Layer 7 of a small transformer language model trained on English Wikipedia (12 layers, counted from 0, width 128). Numbers have three digits each and are written without spaces.
Take only the direct path to the model's output, skipping the later layers: a vector added to the residual stream pushes a token's score in proportion to its dot product with that token's output vector.

Output vectors of the tokens that the questions are about. A number n stands for (n - 500) times 0.0027.
" Al": 514331540417453497429584423422646508550483537502422291551378463449492456470685618540526552491400679516393601649435523573320619564528437530548534349544553525582520779538605577459437410600594437447580584539525610569629536629520483456466567544486507487414605640406555494543485364491520450582508421534486522503455501507361647585587516489490551582433522470437384483506586417256464470540371
"rom": 428457426394500681496387400419309297592685400416486657510378579569359327544487606352522563452551639235761595387385361481339517370544422359558576596516486444464463290306423635390311551209626553580644669659401319339460570544204561510643340234405462407455687486530537247236552361517287522592403584466665513742488500435663442393811407470805648413399530633360554661446493391572269411354527
"om": 526523746589483418641722623418439531655300552555379648573468416497496512657540516432377728389685478454601420486539472601476618674495605556326425528469522467509402637555511430641626619516614532478660466598569440589507472519418704646669379311372506520476409393578503612285665467635497387318317545570811507524641500513576324604570425340500606503384368438410532595415641507638544484248515
"ember": 546622624677450639621492648441423566553431531640680333399410378493384567463456677415345591538480533227625326668480607213337707672494626512588507458665526409536314584379311407514392424330300423474400667527426436468455689424679694353806624305680572472392648476607557428280751464517672658528456405343481674706516501267313491636349654265481600646507384631287172587619316304567643701521555
"on": 755559528615315418605686538463540460544430292638274526333770636785441497545580631381411675479517764511375454539570471445525590450450537555596468548493515382473511371566658429428580368490645513593560380350454373686550592492297500616518369245366599494569606396287695492530730708620390393403476373567257570504614499388525336503515575386409668373356459450500562492547542467663400424399428
"==": 580585629283565638490395460579400461399483338643470474404463369675419294526549583349549370460610554610536263532417532328609548603574322524351679372686399523464538452550582500363559349520271302334527404486451659252429561473423665449582445564477273627633549344463559442537388428381516599532535447526487485669790501423503473298547418515517437613440433445305387726348599585777532616500302
"|---": 420324506437560526551386480565398448560503525720591373421397523473362436507584653357329653458529554353534468596482665482781695496640395568520476347526524500472196638455200637552453587295311549363604642535631632481515570613403440380642546437516379528530438341732411370371566722406464683508604475379500351797621503525446687623443446279668611660560352655477325748555427550345678347650575
" not": 549411608425558440633529439435451306388524440562451337512530408386475421581692560584463657477489604317383399624449590527675576468480563408510526402700430423563561562368333490422722506415554355448405482737451581542480505428528555480564626539466417360480471350509476468515420665422563500480654455522508393658567502437550721478515545503410516505386421346570473489548466326442408467651593
"im": 700480450561562419391472524554324486596317426363386456436677542488341639476616398546547474469438430465372410355464292359564585748539487552561519654507413410516521483634240510450573497519433595494624454422529352579436456467437355353674348435369400647428566288698500526340560393406432544323453500614541669633490499599570418465476652518542573848495685817428646595475482637534547598471330
"land": 564387370269410367526433514400435293421662596605527560325219375384601341467448651437452567473500736252336320605503484481705619257519308379417533333602552311437262555585352486306186273322538474424477343631470483308601511649236320466553239514815631380242306514550478372504504599690535604431434587526489412433322500515261429290608424414500508659696352464545492506540264425556714461483455
"ive": 616563420372743469440342395441526403387464540712585443456375588542437573688318536536493522395422587327454373334544453440365675558625624507732554512675409217442354424672301653605526601475263597291301297662652484437469481827428603434804315391587135434465582366536315500593622694445341624360487606388328437440381500518530483584484779368413482551472455563579401500478507456563299530616547
"ork": 718486630459318336397545513605656575491629657709415497549313527379525343703460542328517742609696439352510432571351455282489516372708317460409509457625422631482239427466516529681453416172445332530395500593596445481665464492406539535421359492516451529451296444621621397386674612220362552390472696469698300567561501258497463393565429336405521574555429432481512720590540348339586529359542
"ial": 581656681338604437188387666528229413548610395468477504616441455419603443614623567365660443328660415389431227543337429748579724461527439344348529764810446496492243654494392542687389573453549574422271564590307640500390508376328507520675385420492467403376420358373405444537558597407503559429584422540273534684333501399507522855585595332808319618274438545496597543464436516535413545449394
"oun": 638547565250527515625479603639553439549423418673313371556386543422422377565556631371368680408562429394528540504253291652402623387439181566480518523610376460503437622516603609553650467451492373422549476583295669634711482451471571619397520193411434516275430439433222537452656639399553754325478522514640447554442501432432463614515571368383754556518259590508496655544124199576556529539588
"m": 384450611313520493575206523458549543622579416406426509535659355456575651453601442483638424485487406480440590526585355628695569562457529304605489473441488420502411522627555391431284421419578229424460524472364306695526426610500605545497371160615430483599355447384578611287474431459551517319530468610482667278434500562452546401406452566445439454447637594523580442711532670677539375424628
"own": 573546538504355280365564861490451256493540648609489616394274424589543452633639528437608789537379953360608376712360522536560627313470411475558482764491373371535225403527318567439622399500509379539326406483712468152435549429339656681517319245301448404399708475622480614441774599478390588505471629334331773681350501603258675369647450454422557597664373607474482627450465603489496512144428
"n": 500572367617500405528687527587490541586678455488517610508639549310388389417321449621475287545404442528267609548486215249809608329411583424359559373517417580384402390546518389644507450384479277552446540467413354524612436481336532465521372299398323311382431551550579552382395467577533460589360429589484622598402500435359668416395486533523385414574493576611598445754460436603643405456351
"her": 782602616676545407358194443480416341424663280588534350447359517438531490379483450453534686503701430547534587930602529297431513606475260414409520605717430491558235599557449627664607536669453492540496426554431398419683515527260527479545712486361734462405635246542297438179387396674251522329460426424583734291422499473738362442521598431289725496355474613537542724527379356479484402399332
"(": 595598437342517507355409497668519474428601825550558527640431381559450708533683565346660365441484405517612266431367573512690490615672665583471505408493413409536505490419417470589423490639462497586269524553402572398579521696392410623669545429405503304543546530493351370528649413307535507709641402387524568590633501506421615516557641399444408429351493392477372543489527421683549431531471
"ew": 463386706533412468629290743448483280509520445632439576364458500777575380477404530466503520486740464399583638378427388491367613457517398663590515433616564550444424300406534459623608385553451453555335614596577346531306463477249415521576523300485510381307473246485596480538493797515352781520432634554717285616424500537253595575360485374422412540398579568511570397556464463518374604315436
"us": 565526463477554483546518494476516577548401314449612577383615527438294594446326466528265349640625530531491613616449283362632584490429364394542500623493581356430520503488608505474671539430638509518584350484557331348447589388460689562634303658621522548409549488497423547280569427436584603391598571630925406627554500572551384651466569458572593453460503522551568573368446397454576322767574
"to": 500525463389763377375602530534187137441710585321461327329342281359435420362363584513586576545500550310504532865407594212585612343503167636515552579628406396529268438344496581396624743477385607370416573342305416651754493675417472435423336462545508446470696126465555439321441478529626541375545518365461357353659501440201588448574638459676615647569099573189439425574683659393475467620595
"ri": 472511665560376478343469474369507448491354493370462335396280531520504481715388598357568260505489594728575583403503320708478605370614462360320543561507333583462190555314559355572276623514585556279479493607425337494370402536480652345594601226524466364270713392682603537332562323488484420513518509486289278664557500408446390250447730544707444601482344540420420505414597488678459343404479
"hen": 484316543637517170298512671616410288550921630563462481558543590474396461249558547345573551522696635461500734562288550239483674566710330376537442457755550663517249634418487582478488584420478574601616560639262474539814547518328618691559526631558573377525420298578404395239566598716395544434418356260465523480424500394582305433674465328461873550296361486563479604503619491479508548330690
"ld": 546342670389570520410212697464196455447352605401500402363457559621429521448356423487504536503539743394387404463490356461390539340698154188321623567529488526431475644474590523403325476308513466320511596582574406465606533598674585486348564222583398337351549296598557455294464396325564539981624767504436300300543501477542831713504342313477362523566149597542387587598511513459549641497637
" |": 427540479554297598445564424636469500393517534395427528468649623492441418492503360556478360543624543578450430437481717479387459575445715650329542423440549598480505444553422572453299663651528299492618459483322740459428450532555503546422416510593414495643439562503644418579701355427586718608493463564383507382532500591562579571433359576424721427618575461579488460364616478451333434431383
"&": 700648630670371489538347701401465387400455621625468261512222438732471362534448475266476400465496486574593532612600398371507492447705090449594525554553366528637364397431350540507489511441250440551451418633444543399436599427451372423670500602452382519424542422684670315366526530443539520708759752539385471509475500770342648667450429528511598496479543454340635619447433321377673594638701
" of": 477422430530381473594414613550523428364601514411672578473580546403595274595693652519572229470355630431589532638617509578632573641470469416438463314594534407508600488593519515376561660666394576432295554532545619614473460415710614413512569503445645523460644510456428569573423624470539410463547532514667428755413500497477595486408415427545503514415585337460537549597543400583473342392463
"ire": 668366621596472393493485503532568412490559591707443463595509426511652510572470414434346629500488443661548547707465572557349483293524556427764383759640344339530181551593237539552659492632193474385355597572165355620385468746391394497508292554321338544407757458434614247429571521199364372491516454545348323628649501349650461492745433356417511757330367503378467743428461417435603469640447
"ard": 579519573693699462415407480417264454562425690676448482803580603397525428646475460420535783622519673288443340469388337363347411512414441500455544516512511582563395515318468372571534545263408446386633476607336532626504490429659361520291492291525511451207315553488362454492648825587305570456639357572586517358541501300543508493741351304529482658705448633367476613497583508500681352487350

Each question shows what one neuron of this layer's MLP adds at an activation of 1. A number n stands for (n - 500) times 0.00083.

n439: 574562461516566366323562373545540427477461613632500491503639451527666511472366453687410479413415461528454467567545515408587415404711526382530596452391574526506618324404434706483640715424567614520506611564404546348417519459567450480412559569552688477593421483439477458466221409634584485491588561444627436581603392607421621429433557404458633635433584237572369631511481351700521541580614
Pushed up most: " not"

n13: 442288369552503441521488497494510464623519573489477629575545398604630529517465460493563393503445483512565444309296485589472581398451536599451583506335382509497295463258443503467643463614526604565393551724456490607530545517736385434618676438611362500515715660591686404518510471495582437503470730326566472719598503451566564408561365461695500651542396500524572548371615553720315479497578
Pushed down most: "her"

n437: 632624732500632550333321417429545454447473598489301296570542327624267482482420555503506373426401497598378431472503450491572507475379632441410549610350610366621613417665365296594417400484547620551583549653470474726434484468477436654623527446342506372473511617439470559562503539596473656397598587363392357497557622456366435531606475604506581445598418590431410330432314521598310399425520
Pushed down most: "ork"

n302: 493737446636662362537503490525306378366562538414437442472301639310571602396650745234474722427580380487657423526633523610517334406503326377346410500482441503533301506490522548373569513483328519571602523159471479552452430540489658487411475519172500595510689616435458645519535436423481589534533413497483582353512622490535371540345442357497363475434513443358509441521594519640497237326453
Which three tokens does it push up most, strongest first? "her", "to", "own"

n37: 696273537617581639490624594444524428579541289616525591509584357355591632738361546263419421462444516500437357659375543756664616483597580553493445569427425426368504616472595713725445470612262684353441558432381614510252479433560490439500365395599677464694553395531636497459458440462562422473415546447376449638289478464645584606581490372620475448437441454564411574560469500629574536626577
Which three tokens does it push up most, strongest first? "ial", "ire", "|---"

n153: 628432506410461500442500476541599491447451612537381443494575452515305362512450577541591619541576558482456512385593432491506368422468506442389611318665318545417453443532668625800382339484487746604658449388652410560628750554339640386448424331369569570443615512703618256456614656582447664475524416451368440623461574444593407629386425532471543514436425402458634488461540553497563397491440
Which two tokens does it push up most, strongest first? "on", "ork"

n390: 497415563476421460432508556548615343639509523387560595448626588587391638588675493403461497497340543563363463326513513463430660631452444583603449598522473557426324319470571564500477487389523564590563510508462489710464481549613523585450460556525503604420460395549386517465511331470520451396547629480505324562614297532530372383555578608391582421481600492433577580425651577563376552476463
Pushed up most: "im"

n186: 429568424629505434291459503460485582463537523348453552555780514704381596368494324588334603466535463483486536544427568598614709485480514486595621630472565486559573544379412534410453336415401437554529372552441565606480556470551523647588494554414558494587550489638503589523356545437517448414415483556461655315676375440648447542385470581655306599607598592520575413603392634429775491515655
Which two tokens does it push up most, strongest first? "im", "m"

n284: 694410545469544729494430442460450728567424524527566369650425598615436466482503559535305541412392491482469445661482442589390334632509358536449328576366530325372444752585414491556431513369331663512478607544430480534652473293514576397415454627407369525644483472479598563436679381743518553455576323331490664487617635519503527429430425564344273473486464503392462349421389494466591670330617
Pushed up most: "ember"

n226: 510548442474377568212471611570370589608332494558455421479497509587677491534599372344541583509554433497596409269415365452383511581232373680477577515581407601465575610396479333444516519556278633469554513633613476400416436473397601372487534190423541484431674773593475476540425528503524655458605666530602256393256546403447482410497526598578581398407524616466584522432548615488503659439404
Pushed up most: "ew"

n338: 645395503630697469554615386497454537601485419389554559494716538575367555429507699429343439503567619650464503430555466354528537699600392484483494633454518340541536547442569408361718592741416385493608483600397763381487564733761520550379400467560586557370325490399621724319572409584532591466497576615490329626534454606418574510497704536541633427414728581730648537398688536642698450486468
Which two tokens does it push up most, strongest first? "us", "im"

n432: 457400374719608379560497662383448362516421544346450517503396515447535456503420324305480619297407595605513560513475467663584449393513696560317426541594410389497453423405540397562365497613443535661503624657383615529513465620770582510576576455328432480529600519807766403509419525541481606520477400265544435734564573718621459600456537640512404330343594320632500392503472725503473474543447
Pushed up most: "ri"

n179: 462500464441503656525550578482628534669656410511479361645571494595527449557339535510373462623497482385403335372650636424721329433512320395519441527537434475576456427335635402448381561623374436375538562453434483632549411319561562716431425466507556357571522387421385637470473603511356448720469669530484328410509761430609428494407474387535701368431512298436346519540595540346481728452403
Pushed down most: "im"

n268: 409519521658608487528424597615415629655570633438386555402571453595289551539503585525494522597576368460406471491590433503706552526440650539506644382593503522522589356602450457506491433536517515325478621512464500678564394468453516673572745417671562481556427375500445515274550418458647419615456613399519588547454567369593794379293364786405624459598542598261534369439577414512383491334639
Pushed up most: "m"

n374: 617480534354380484660383434481649390440697619525364282555519485627656547416355597467352497594520649359403437513488382670294587520271424783503461506421585545435519570606488231426487517513758569510390420542600630541392568567696539452526391655402554503426509393616273624491441431480484678464261546636570275574581519414540385356426460572577632610426444559513456506407479487522584668651537
Which two tokens does it push up most, strongest first? "oun", "land"

n277: 547654682355482512447562494345690512466495545452553452428503445553556565444446519608523591506597548463602539372469509592455451414564271550547421587752482477592199434390596683514439530503561420494438529506452472494426549459677518526594401380595636675477518426555500570604606557382525870533377500361591461627508389512390461636542431581541425527513559470408305486516517383500754293393583
Pushed down most: "n"

n318: 365392377464505447617377524736532638577558328503439475665449529506467603421619416490582531538414412443643484421518550506336486303682566359519362512366587555584188603588405518621573578580594527515445527707468523365737432486543503693442553473529524573342440578563515649683520624530759624503552584477278669464523461603412453609447500545491474523632558435584679546497355437426411368618459
Pushed up most: "oun"

n45: 373387412720441488468520564434452411592436564532495491459585427433518600472575492185540376533564481503441441600459645686529628479528407550413400636567319528512752511492427421423546646560440545385477409554647494528573491457506569531687370475467440377648400598538592349417383417539519428494460579555354536420479623591354310552613648424533492387537569674717350494471538480514432580450717
Pushed down most: "ard"

n170: 451276512536442631624457369470484623539437470630199624468579503376549595565473494483646556456404417548437578295397491528478418597526536582453670476520358482453278517603583476436494409506547449284565582558532344512449542741400518515383254500449442534412453272462372421521398441292618357291313372447452519406526485531594494503685446526361474434475456506473643436591468500669338672478488
Pushed down most: "&"

n398: 558429485532456562616391676528510455466500558517366619639387628542602494546546237368487481466535515454519458459402613426520447347564447152406506725605470509561658413427482351607331571626535593438401532399316439556444365420576516579653414400557604459424469568509661555696531343338494566458395624542365401333306633396428771477347369449542572632596476397547561497553322646525368519328464
Which three tokens does it push up most, strongest first? "ld", "ial", "own"

n194: 586667402486508416481350580583593376654534316530558592614594446551507525503438652439557574616516576546376448380259645478657645578351600402539461580368453544420462491476399534421506471619441630556427708275546470618584691491648364509567426497527575560541799500641454524494602475506436381649592464503352454491735417387578509497521408631729542563515752487450622491318358618445415595290422
Pushed down most: "oun"

n203: 561461599535503493474494547366524674403434460464307347454653419802572618543563488388423587503581395441441402369500611451682514536432774414676394463418334545441557536305458626455391424640402308506535478760435565576459514437441516691519345553719385468426347509667456623478552575647376450523249402647547467634643519297666441484463404370463454494562435510428344497661604538438500404605591
Pushed up most: "om"

n352: 727434635380429570635538444470493222546583474447415489348605362455621536691340500450524727474552589447527622555424372586584496643746430707698603364591446608573196413589519433706589538646746543507527405476457395608399605574426592375630345373726459466507405537545547526388386533378490891535527536725493568585468663416500654455342557536468581345597474666523616599532552396483514599622630
Pushed up most: "ew"

n236: 527494367532452308553432491426485715463613597382264482564718492574528574562652381371561328520426446477566458450483422548349582419497520398563608523475515351682626547347381419509659530528433422532538559400554394546488438304580479570471457491515745512532400523669549641622528249518571476560712542506552567605421597383492573365463555494433533708589553494607460500475570396369576306548550
Which two tokens does it push up most, strongest first? "im", " of"

n339: 351299437521657308473536411475545427426429481546598678434614385357549592551455519304431470411580538599625534484357493693598537456655513636436540216194618382497453469637317555291629426256356722387424625757595573668571615627618559487754481464580533299585470548453449566414620653391345606598444560509579486474531615487538411470598708591534516410515446537591382611524519384494585474574534
Which two tokens does it push up most, strongest first? "|---", "ive"

n112: 460528406420505678565472758464519568592473536724421535334515558469566494435485549572650389524574403557503653454509438391639819597365359600301503734529365603553405509580540440476469459506550476428472473497518419443398613543553543524718251476606676482491395509572614573397694426308432401509595465658567532701574446497594629540503323389578657578520474519452413628582619602438398528422637
Pushed down most: " not"

n297: 521558468568581420543500456564538660579576529571586453526607347430461523413570577628593290451200448579362451722364417454410470263561633347500398427587402375549646656433356588589479660585306577450567797374532513370470564393640548574642474432494560683500378429474435514544697462565683569571735451543525431401514421349458503476448341599511420537558494591491436371461540485529503464500546
Pushed up most: "ember"

n364: 540393209392340462555509375508440477603536436567462580600523546480671550558494543631554520621664492417414448432462593240409554541530416398631454436573440486491412427500532310661343509542603500320509474392404461478550473436348551709529403296350559454460556288527600489646503578459626548383606443628583607565603467401580369410591547439600592573539426422556594472442609576580453389474430
Pushed down most: "&"

n211: 436469599623573485531394506588481424652541421550390465474425545793545512465491685524542518517479369512400556349471604295584507395442530593436474547342529512684335480421474476368509543346467382393612569630605442643373589537605518390697515648624383416494448500500686376488678573411329601444418325696397635407674459466606578546596634522489417457428610638459384614422649317404441488365549
Pushed down most: " of"

n143: 523328456623320543546572484607479529740547522477404544636481362540406330591576564369500575604720472383538444627462417599570496284700257497629304374566568416431558555654469525484324570669425545379484319360327448228541541601606529474647340334456506448584708455635418419544430450602491405493389447581369361490437503351466431540438493669346457564551596665337437678458562424487517451609361
Pushed up most: "ire"

n70: 371530577403482394404542514376656479598473382412614522523641682605363466448448520367387521557572391506543467464686476392479473579317649546506578376367513512449373439675545221391452424296584753334428485429511412480503484578558327350342480526678456482663527421354462406440414491377437522688488534608441392594668538594539637488571549683396483430571509566386497506525554427454441542306421
Pushed down most: "oun"

n26: 459582455461437515635529593475512646553503433480619521643514557485584382573542525572532339651672514517475382584508582491622461633631625567565467604593524526644386440637530693509462684310662398366637564535475546560602386432513442560456494653567566347561591511350452445444516525326408346432526547569635437687581458467561486432327620706514563486492564579435692292425558429640452512311335
Which two tokens does it push up most, strongest first? " of", " |"

n419: 726631482543538458484424625521318471479511494495467510662381595637280527509500777585522532594560691454414316368670603455494408510503460415420503589587590390599455358546444577566342381490528571615551560639415380367367460444599472291310409519493387547513554602497645681588385583540509336793465437509435582619480638632423506513539487624542491512738316267379402509649662441488425434500509
Pushed down most: "oun"

n357: 619233727508521466558390638488401418518636573700329503534545591708542567494588454405593527474738570506412679726352632442344585652552470436518432518419596524295640602407500675689503435380553361649530340497480609322580382426457518560470558390475605566440440518409447352520510500424395541562458595526569525422553344485452288549471531371443718548511578534414580497517540429474566476485474
Pushed up most: "hen"

n384: 522423600460536435714580380451550510475517482379415401644322351564554500537595309450585436479427549291454494569670349410344780529539553479471530638463420469388414384823592562462408358470659630370694522465515483484512376361760503541348476556493616333333420432590472642594636374455445381536468611488697362447474463471600533719488507473497602592454506506556390434597536550631549785410464
Which two tokens does it push up most, strongest first? "ld", "om"

n279: 410345420488480609429574468580640460365455616552548535450470491396397542385672331500536406757312679371668612540439665540449589473395493574672400394457563503325504544426419601536467602555391487693463437556490334461435430313540523602550529575710582649391658363359539436500457697348545479442480459633641479470291636541424471307615325447740531516396662584692585384645519321654379550263623
Pushed up most: " of"

n365: 480497506433548483474692594522497357569669572469292648540599442664479487447298647420510474425627603639554556458512711635537420500441436366619390569545340757520646561475369386468565563385394560545461555542466476596389486637349633442334434535275400367526506395573725444528646679593562659517679291636651611523575557437545348434544450476485558524485621480449369542497669335312557825573568
Pushed up most: "hen"

n238: 661600671494561437714469387491464540476387589441412490442570454472424568524572309721439512479614411602389669589530578556626565519541355577332301455621587448400566604479633464457408331292393482379460390503710617606431523581417663409657399566548555564497500449439620432547612399384462452475383488617411395521452587368637638547524329454384526569590412730440604372506532623598576525722707
Pushed up most: "ld"

n102: 348516528532433470714707596379429432375448282547583403628726536650472484515725424435516429423500478272572464513383373611490471277451513664311660304555328452581462615556560481293500408500535387342468478439460541475393520533570683440439503544503685446426633481424431694534507313497509380457571573574460594430536703477497549640488410213439646364518632458491403634658485670391557494382454
Pushed up most: " of"

n162: 359536525400593367625349544576592503500652651378279486438423726378462462491665356529604447447625578456586413572688523507463423387553673378305454522545497590510662460635494315474304533371493471388667409516566358522561362531553461523435434503565500328588477490331487478384381525553472697693467485344740364500458668367534484520534466649435404601671478734379386542732463589431298301633438
Which two tokens does it push up most, strongest first? "ld", "m"